Layer 8 of a small transformer language model trained on English Wikipedia (16 layers, counted from 0, width 64).
A neuron adds its activation times its output weights to the MLP's output. To switch it off is to set its activation to zero at one token and run the rest of the model.
A neuron's activation on a vector x is squared ReLU(weights . x), where the dot is the dot product.

Input weights of the MLP neurons that the questions are about. A number n stands for (n - 500) times 0.00097.
n8: 503 735 589 255 283 507 593 299 326 525 480 538 408 631 719 602 553 407 513 665 341 648 492 701 674 680 370 362 130 271 755 659 401 186 455 388 814 290 891 150 435 736 623 330 361 495 854 661 338 349 280 636 460 635 523 319 690 588 568 488 688 717 340 314
n25: 132 345 956 478 570 445 605 499 601 247 43 628 311 407 546 939 557 436 378 794 522 451 668 631 518 671 477 466 364 260 418 591 437 268 719 301 379 484 608 705 375 498 451 495 212 841 497 492 377 588 524 671 444 447 719 237 457 728 499 242 575 199 214 547
n69: 556 760 583 412 329 394 469 487 672 553 512 466 270 430 578 481 427 566 672 659 440 677 538 453 462 700 637 622 261 392 792 459 280 353 493 453 491 457 375 468 789 403 421 453 540 346 444 354 517 377 590 472 367 741 463 611 591 396 555 562 861 444 414 569
n71: 414 649 369 667 428 709 484 611 899 592 538 803 567 639 628 551 487 648 624 557 432 363 455 454 652 706 370 197 374 336 403 147 509 402 471 361 503 452 385 427 445 653 689 333 372 341 512 746 541 865 678 379 502 758 370 683 567 661 347 764 554 409 495 904
n76: 486 543 546 379 546 554 602 524 755 659 216 621 192 555 418 355 634 928 630 608 688 495 581 550 645 546 411 431 437 422 727 284 501 362 559 631 460 277 575 288 445 540 492 478 631 491 559 435 486 347 432 499 516 444 581 592 419 429 607 464 337 434 423 671
n117: 444 852 587 161 416 424 562 420 749 170 588 484 611 553 577 576 458 472 597 468 516 696 369 540 801 562 285 535 250 122 676 300 516 431 345 374 370 513 829 531 640 606 672 659 506 253 627 773 505 555 619 350 214 451 499 289 683 447 279 408 780 556 34 699
n121: 478 498 700 146 350 554 204 938 256 437 584 402 621 350 728 700 537 621 250 866 742 765 509 696 921 534 932 597 653 573 879 390 282 468 441 355 649 529 490 675 597 435 495 536 521 369 699 615 584 430 587 446 388 485 334 422 443 565 710 354 408 171 303 442
n130: 196 778 374 523 847 403 680 427 814 242 578 459 403 621 572 475 476 588 402 578 700 144 518 420 669 462 575 543 437 647 686 260 513 330 247 500 610 373 491 600 961 829 373 692 320 635 563 675 505 513 856 431 555 599 644 379 587 202 470 483 933 641 416 550
n160: 465 556 977 660 551 478 629 563 575 421 555 566 233 467 651 326 729 618 484 416 182 582 691 428 486 500 420 413 656 614 645 55 807 664 531 318 428 407 423 166 637 596 488 575 316 669 483 471 410 430 722 441 496 345 530 263 412 666 284 280 522 404 617 502
n165: 419 619 411 483 625 758 761 475 321 696 462 442 210 716 397 810 549 696 383 415 351 453 917 564 641 527 818 88 496 354 568 585 464 119 465 573 664 488 431 631 562 822 310 482 441 445 777 697 435 415 643 657 552 969 465 670 778 706 80 722 675 608 481 626
n184: 475 788 370 301 352 776 408 538 771 603 273 563 550 669 470 559 566 821 535 689 771 569 531 383 750 510 354 239 327 665 484 193 467 341 188 567 459 463 518 143 365 743 526 697 416 280 484 434 310 428 620 264 283 883 165 542 717 282 451 274 297 637 391 617
n227: 558 391 567 230 410 449 374 444 614 416 237 719 446 391 612 627 606 448 256 525 618 623 510 668 371 680 474 344 313 490 531 350 330 269 666 374 616 647 420 270 377 366 683 567 505 807 789 518 446 464 838 630 672 580 391 495 903 467 406 610 778 343 595 941

Output weights of the MLP neurons that the questions are about. A number n stands for (n - 500) times 0.0011.
n8: 715 497 723 519 601 377 329 289 581 650 454 423 448 327 421 450 502 460 583 501 304 368 455 474 272 435 506 709 467 623 484 679 488 540 326 487 865 722 325 364 182 353 333 564 615 549 578 269 332 397 278 242 517 726 461 516 579 735 571 545 644 238 449 415
n25: 573 609 411 384 570 388 254 563 392 509 366 207 693 394 594 600 268 557 263 453 378 596 594 430 402 437 282 461 479 585 403 476 646 285 400 598 650 483 215 371 424 622 444 572 583 452 391 660 211 415 524 527 795 413 468 603 569 706 466 604 507 211 575 611
n69: 461 366 491 511 605 547 561 684 493 525 439 613 520 318 514 428 573 609 333 363 404 524 500 517 467 345 435 392 761 364 455 630 572 587 322 562 531 594 535 550 534 641 677 470 459 607 599 352 272 468 514 539 530 399 496 523 462 484 617 430 384 615 466 696
n71: 736 689 517 463 425 355 487 364 517 789 555 535 590 455 525 390 507 611 528 611 446 575 697 362 323 310 405 519 675 397 724 628 882 565 695 412 574 225 482 415 302 413 447 475 579 538 542 267 250 438 446 462 315 478 557 506 582 711 464 593 385 594 572 485
n76: 454 780 498 444 571 419 331 619 278 484 641 375 550 506 715 611 580 505 342 446 511 624 454 521 638 487 552 528 477 527 481 559 422 632 273 390 455 544 404 542 526 375 337 566 542 399 564 334 632 405 453 521 683 406 326 570 450 466 656 310 475 423 481 407
n117: 520 498 578 447 796 583 668 374 660 484 694 332 698 420 394 487 376 256 685 423 721 366 453 472 477 642 435 682 504 675 318 665 288 485 483 335 604 654 547 496 240 571 692 270 404 445 490 482 686 545 506 410 412 548 466 406 718 554 490 475 546 860 440 462
n121: 632 525 463 469 491 319 603 749 595 463 391 607 492 233 630 661 564 412 625 471 530 568 619 639 717 325 716 672 474 569 650 566 485 338 462 557 875 574 504 121 357 409 435 595 372 436 349 427 666 421 333 263 661 515 416 419 607 401 257 253 431 647 541 409
n130: 391 501 514 628 773 288 873 433 439 424 483 302 612 361 479 625 578 309 427 386 569 402 514 119 666 454 535 658 520 656 658 497 423 400 696 677 428 482 380 709 466 524 459 592 625 391 368 389 621 621 550 651 800 461 664 174 560 427 489 334 685 436 623 450
n160: 488 614 274 534 372 582 639 638 371 390 206 430 442 529 586 543 353 664 365 406 387 571 300 301 431 597 537 656 311 439 544 408 333 619 461 418 632 355 633 586 719 368 605 430 345 506 342 536 680 293 406 516 517 310 386 483 483 441 417 433 377 635 316 423
n165: 565 501 472 640 466 501 553 642 676 657 724 591 505 441 474 565 424 686 368 399 348 389 333 654 506 541 624 373 570 451 230 165 285 822 262 771 392 483 468 713 559 702 579 648 415 577 561 583 512 580 625 498 556 661 599 667 657 704 590 601 674 398 726 693
n184: 572 731 375 282 508 479 475 537 285 525 358 350 466 648 307 341 555 616 631 387 526 340 418 488 459 467 579 454 459 377 536 509 444 527 470 654 655 495 623 373 156 607 585 597 473 700 426 13 434 417 736 303 391 775 407 648 393 347 246 476 340 450 285 399
n227: 437 573 769 694 517 522 560 505 441 575 328 561 340 377 559 628 334 453 474 628 599 490 458 401 555 469 623 242 517 487 279 403 498 721 868 561 391 512 311 685 496 557 741 459 409 474 311 602 796 592 532 478 513 503 421 728 398 435 490 709 331 390 578 269

Each question names a token from some text and the token that comes next. It shows the vector x that enters the MLP there. A number n stands for (n - 500) times 0.011.

Then comes g, the gradient of the next token's log-probability with respect to the MLP's output, scaled to length 1. A neuron's effect is roughly proportional to its activation times (output weights . g). A number n stands for (n - 500) times 0.00092.

" but", then " inst"
x: 670 454 528 414 487 360 490 437 532 555 444 473 458 480 470 526 605 454 635 541 614 558 612 430 471 386 563 536 527 576 574 469 379 344 436 453 606 697 451 469 224 411 584 478 612 412 297 348 487 521 604 502 691 558 454 492 466 544 554 395 480 578 556 472
g: 447 580 737 452 457 217 494 718 500 686 411 634 630 451 405 566 668 415 411 795 484 666 470 395 673 204 529 350 447 566 398 625 306 637 826 506 334 576 491 512 532 488 382 582 436 506 264 516 382 716 695 519 509 661 661 618 607 531 548 543 602 455 649 728
Switching off which neuron hurts the next token most? n227

"art", then "her"
x: 647 509 353 456 489 372 464 354 491 477 432 564 417 465 415 391 603 470 638 410 368 513 433 484 522 570 480 551 509 509 557 508 357 543 506 413 605 631 449 472 471 434 550 421 554 599 420 126 528 476 445 649 548 568 687 466 485 500 443 521 503 656 546 490
g: 396 430 365 467 542 523 292 204 674 582 495 486 420 305 598 690 417 518 602 253 791 741 540 683 631 711 630 674 345 439 542 304 532 619 369 435 539 699 447 229 361 453 371 511 472 343 588 465 583 550 514 526 351 597 352 506 341 453 465 483 655 170 492 530
Which neuron, switched off, raises the next token's probability most? n69

"om", then "et"
x: 616 496 468 447 461 484 518 369 510 491 483 456 425 547 334 444 434 434 595 495 465 491 571 306 411 579 438 585 438 568 661 554 476 535 607 561 537 644 490 637 411 484 580 483 516 470 606 142 637 448 594 549 639 536 470 452 498 580 392 475 559 677 549 459
g: 467 409 579 474 384 516 289 463 216 106 325 287 588 458 406 509 611 260 677 393 467 564 488 564 475 688 619 273 441 464 615 614 498 497 361 375 500 190 472 710 594 419 358 707 476 748 452 591 616 682 479 552 547 401 366 332 598 412 573 322 347 580 535 461
Which neuron, switched off, raises the next token's probability most? n69

"n", then " B"
x: 594 438 362 536 433 417 614 410 534 505 429 345 558 510 436 542 570 484 590 501 454 495 544 508 365 528 454 498 441 513 547 495 508 519 585 645 472 748 310 484 431 428 541 491 468 510 645 162 573 403 561 560 565 530 428 550 436 598 460 460 638 677 540 496
g: 503 656 626 412 244 465 514 629 418 272 248 738 381 491 469 628 648 801 385 422 443 417 356 297 722 460 370 466 536 593 570 624 448 468 297 453 475 537 339 408 285 676 533 572 467 347 606 506 305 666 654 419 405 485 530 538 401 348 645 287 515 692 201 530
Which neuron, switched off, raises the next token's probability most? n227

"i", then "at"
x: 583 490 391 554 538 465 591 345 397 528 535 454 448 556 418 569 556 578 490 474 514 403 507 355 469 496 536 447 441 444 529 459 524 534 492 736 412 668 352 460 393 531 515 463 580 517 567 157 598 350 524 465 461 537 621 515 397 599 415 549 569 671 601 499
g: 475 645 621 424 449 486 220 614 531 376 438 396 249 317 360 512 519 364 369 253 401 580 537 464 471 418 670 231 272 462 556 191 433 533 572 585 629 361 598 672 722 674 262 573 198 568 512 522 598 333 609 398 557 592 276 396 621 455 358 545 465 490 469 628
Switching off which neuron hurts the next token most? n165

"6", then ","
x: 535 569 413 542 429 452 487 454 583 561 523 465 512 473 440 590 498 423 571 419 397 318 475 406 495 445 433 472 557 577 544 471 557 576 550 487 507 604 397 572 178 368 519 442 544 486 568 325 616 648 503 395 567 556 513 526 233 671 476 489 389 486 568 618
g: 494 439 370 451 552 284 639 650 311 795 465 607 671 608 521 282 496 575 577 584 559 459 452 596 365 544 634 225 712 549 556 402 490 505 687 226 154 469 609 505 501 575 473 334 669 513 620 433 625 296 404 585 581 215 496 392 507 593 480 559 334 297 384 704
Switching off which neuron hurts the next token most? n71

" s", then "w"
x: 704 543 416 454 477 468 547 340 618 499 513 535 632 543 494 558 510 506 731 492 642 527 410 453 506 526 428 536 477 457 492 448 394 491 453 588 594 816 417 498 394 473 509 646 507 486 476 382 625 441 551 505 446 470 483 441 419 441 470 478 586 725 488 333
g: 447 291 561 466 541 351 638 355 552 624 473 672 621 526 513 356 658 560 422 730 515 464 658 313 453 607 553 565 550 383 371 775 646 577 309 199 476 678 444 429 386 560 693 442 876 306 453 523 465 353 384 316 472 593 615 574 607 171 558 626 662 560 495 552
Switching off which neuron hurts the next token most? n117

"erman", then " mod"
x: 541 569 561 544 445 456 659 368 465 500 454 411 433 552 315 524 609 550 598 684 515 447 561 395 482 576 421 554 494 525 555 566 491 521 613 596 509 518 502 570 285 533 608 447 389 640 456 257 509 464 432 519 583 391 543 456 275 679 501 510 536 450 522 362
g: 419 288 590 393 654 499 223 714 703 510 319 557 426 596 688 563 444 513 336 516 582 611 245 550 625 560 344 335 726 721 379 321 397 711 429 629 515 366 569 656 346 370 305 295 651 585 480 420 616 580 567 604 548 512 502 485 605 827 489 378 642 652 464 532
Switching off which neuron hurts the next token most? n25

"ton", then " r"
x: 587 440 329 515 440 463 581 470 544 481 474 498 539 480 431 531 544 478 676 548 483 490 450 291 523 594 438 550 446 512 656 559 486 585 505 544 548 473 477 493 313 434 652 481 560 527 569 66 519 366 475 525 579 561 604 537 426 539 474 458 437 553 571 487
g: 643 777 482 470 613 574 585 550 482 655 709 515 481 415 559 775 577 489 35 426 582 683 296 484 783 664 409 488 442 373 480 471 522 525 463 501 369 481 532 495 363 682 439 638 341 483 539 419 261 352 278 482 737 425 460 674 588 596 476 671 562 512 511 729
Switching off which neuron hurts the next token most? n76

" the", then " const"
x: 699 456 420 413 495 502 427 544 475 544 560 494 509 462 538 492 602 470 467 508 468 440 331 469 635 511 500 533 444 615 515 495 529 532 580 585 498 582 439 430 13 544 440 503 458 419 491 398 523 515 496 401 507 506 403 488 419 382 439 343 418 433 520 519
g: 568 406 451 546 670 649 546 755 424 798 462 474 356 489 505 572 443 534 577 740 541 853 325 517 609 358 456 297 617 403 622 587 452 324 586 397 641 432 644 485 486 542 306 582 654 570 245 546 356 573 635 513 408 641 318 252 468 457 390 501 657 413 840 587
Switching off which neuron hurts the next token most? n121

"w", then "est"
x: 736 538 401 599 404 327 561 566 549 538 561 517 533 476 377 486 531 379 510 519 382 387 500 331 576 399 491 708 506 633 668 444 594 562 343 601 588 479 479 558 410 583 480 541 510 413 457 317 663 468 507 420 525 525 475 490 452 519 452 480 620 624 595 520
g: 492 568 477 487 686 423 619 705 516 607 575 378 503 650 411 476 541 406 284 467 666 543 571 279 348 821 502 504 338 543 637 498 436 680 345 576 275 501 359 706 631 766 502 734 283 310 302 604 631 472 681 476 450 576 574 359 361 495 305 561 445 597 620 769
Switching off which neuron hurts the next token most? n130

"iz", then "ar"
x: 577 525 374 650 572 382 539 384 461 362 520 396 453 537 376 436 518 522 463 490 573 350 489 476 576 569 377 418 460 520 419 539 544 431 453 618 562 718 519 589 569 501 442 355 525 541 432 209 586 480 474 497 457 426 585 444 422 397 458 532 583 668 656 381
g: 229 577 564 356 668 532 358 519 602 658 556 474 544 399 157 364 683 696 401 398 428 583 691 507 710 478 692 582 544 714 464 511 697 419 707 588 312 393 610 585 427 686 478 795 274 421 301 576 595 516 451 511 480 518 605 274 694 426 581 494 700 561 474 533
Switching off which neuron hurts the next token most? n130

" br", then "ing"
x: 675 515 610 430 471 366 527 517 598 308 533 440 523 551 396 396 571 410 573 434 668 522 420 303 422 528 399 524 425 572 610 452 518 432 399 535 559 534 392 665 485 367 463 690 553 450 394 357 541 363 520 551 550 460 462 674 411 527 508 502 566 607 544 413
g: 474 547 424 564 616 565 591 620 459 362 471 684 533 368 605 320 603 703 178 247 414 510 663 446 609 610 550 629 314 442 824 525 316 671 459 149 687 448 376 575 591 476 414 204 610 530 404 498 323 497 483 670 579 399 450 430 458 441 431 416 546 742 372 376
Switching off which neuron hurts the next token most? n69

"its", then " S"
x: 597 436 533 637 565 511 473 448 557 516 511 531 499 454 357 418 503 592 631 457 580 495 333 525 569 506 407 531 434 582 532 546 459 527 396 609 565 700 546 528 459 435 486 522 611 445 477 79 408 501 497 526 554 518 632 511 453 576 604 422 383 636 483 443
g: 394 242 448 585 514 586 670 588 331 419 655 257 351 528 589 580 340 384 410 310 620 534 506 331 241 403 368 396 309 454 443 453 521 667 409 358 479 494 668 442 656 523 541 718 326 488 618 673 566 557 405 271 351 598 340 753 220 304 657 371 458 652 414 487
Switching off which neuron hurts the next token most? n76

",", then " and"
x: 556 531 456 487 499 439 600 470 569 457 489 554 493 584 465 628 529 501 483 459 426 384 555 406 539 471 401 489 496 624 492 460 477 465 388 559 594 705 412 624 81 497 537 477 643 523 548 372 503 527 438 466 625 620 472 542 355 631 437 384 432 535 540 525
g: 596 708 467 684 426 288 595 457 506 292 530 557 569 619 583 429 526 797 474 297 332 578 534 456 518 550 242 583 504 455 506 534 466 669 517 811 479 521 536 524 663 452 755 163 576 416 513 574 702 330 298 480 637 677 445 511 394 588 348 839 547 605 604 421
Switching off which neuron hurts the next token most? n165

",", then " b"
x: 598 504 496 482 438 386 624 464 505 495 465 505 488 567 425 593 528 582 486 512 492 527 523 334 574 406 372 430 434 613 488 414 401 466 425 598 582 681 474 488 149 528 529 483 627 461 537 360 426 464 449 471 662 614 496 579 380 575 524 296 498 626 517 436
g: 636 630 464 376 438 346 522 563 468 515 747 352 508 579 453 911 510 401 308 516 654 399 386 513 854 755 665 412 283 578 448 543 502 582 633 246 468 360 329 399 519 542 354 718 550 388 484 506 330 372 382 403 679 546 514 509 509 507 531 458 660 227 605 586
Switching off which neuron hurts the next token most? n76

".", then " W"
x: 420 461 473 461 512 442 595 446 504 549 435 461 465 539 386 436 592 542 695 556 549 529 453 393 556 352 407 591 578 505 527 399 463 564 519 461 490 769 399 516 162 525 508 423 640 423 568 341 565 473 565 413 569 642 468 404 380 499 546 487 516 580 508 425
g: 696 384 509 447 512 531 499 484 521 467 712 302 672 544 619 293 591 273 484 380 441 350 358 459 351 513 229 717 365 528 666 614 630 447 463 330 653 355 425 461 502 467 608 555 586 463 231 469 441 290 355 434 380 301 455 896 532 498 456 362 493 478 180 625
Switching off which neuron hurts the next token most? n184

" to", then " the"
x: 642 548 367 485 521 560 557 478 463 588 485 416 587 477 398 578 601 410 641 525 497 558 582 489 538 346 452 646 398 580 393 492 596 400 426 513 499 748 490 450 234 539 385 584 586 495 421 310 450 440 550 456 510 435 448 486 401 515 516 478 585 717 491 482
g: 373 362 401 593 295 622 645 652 535 436 264 367 422 288 557 536 486 380 348 447 251 539 120 356 708 525 531 442 355 632 600 598 539 269 334 414 383 475 742 450 575 632 375 553 464 567 489 343 601 661 573 322 300 508 566 368 368 451 664 493 503 617 224 591
Switching off which neuron hurts the next token most? n184

"ic", then " s"
x: 725 575 323 482 506 475 650 386 623 545 395 412 478 522 457 584 606 563 581 517 539 573 439 404 550 432 406 479 534 489 442 469 502 532 559 648 525 598 421 467 335 498 500 575 477 411 509 115 427 365 522 537 543 459 545 528 363 547 499 534 455 520 528 562
g: 527 669 589 282 410 532 630 519 476 568 457 448 544 392 530 449 332 595 227 578 538 382 45 405 666 583 550 450 503 588 527 479 415 470 378 199 651 527 591 519 390 471 430 604 722 601 440 569 106 404 478 266 559 471 291 467 651 617 575 592 703 487 662 630
Switching off which neuron hurts the next token most? n76

" several", then " album"
x: 691 548 546 409 474 451 435 528 507 535 409 563 561 542 490 501 667 526 516 495 545 436 374 400 459 643 434 464 602 529 593 529 429 436 478 533 612 511 438 398 94 479 438 483 601 416 478 350 420 474 549 493 500 567 477 580 315 581 578 409 391 584 487 470
g: 509 528 490 537 587 548 539 423 266 198 462 658 560 666 414 546 731 450 487 610 770 236 431 659 350 485 521 535 591 640 255 454 439 890 592 603 399 362 630 359 393 368 524 226 419 384 588 458 583 521 415 639 385 488 466 570 493 517 549 538 575 183 605 712
Switching off which neuron hurts the next token most? n184

" then", then " go"
x: 663 533 477 481 499 516 491 476 579 699 382 417 590 570 348 526 623 550 538 555 518 477 441 377 541 526 393 529 590 551 528 562 566 452 419 490 480 686 453 534 160 503 434 416 649 514 602 284 454 450 534 492 606 507 388 463 390 483 498 368 483 484 566 482
g: 538 712 685 739 809 311 396 593 470 669 591 515 575 359 497 335 423 536 472 475 412 438 679 781 431 529 568 647 500 411 582 378 422 515 318 241 569 574 222 296 440 520 456 619 768 560 436 493 528 585 648 407 405 578 514 714 608 415 658 481 560 831 436 612
Switching off which neuron hurts the next token most? n184

"s", then "ou"
x: 701 487 485 481 492 477 577 381 440 500 588 513 627 500 459 595 512 558 614 427 532 637 293 546 553 611 481 649 418 438 515 567 401 450 496 500 554 812 551 499 412 375 463 462 503 453 402 289 717 505 513 470 501 401 536 462 527 526 490 428 596 607 453 467
g: 376 518 456 395 701 591 476 487 415 196 500 535 635 406 438 699 405 434 579 697 870 495 461 376 666 668 364 370 279 549 563 524 607 463 335 571 304 522 379 324 583 619 371 477 629 595 515 672 663 317 725 522 267 376 597 420 597 293 259 602 549 474 591 644
Switching off which neuron hurts the next token most? n117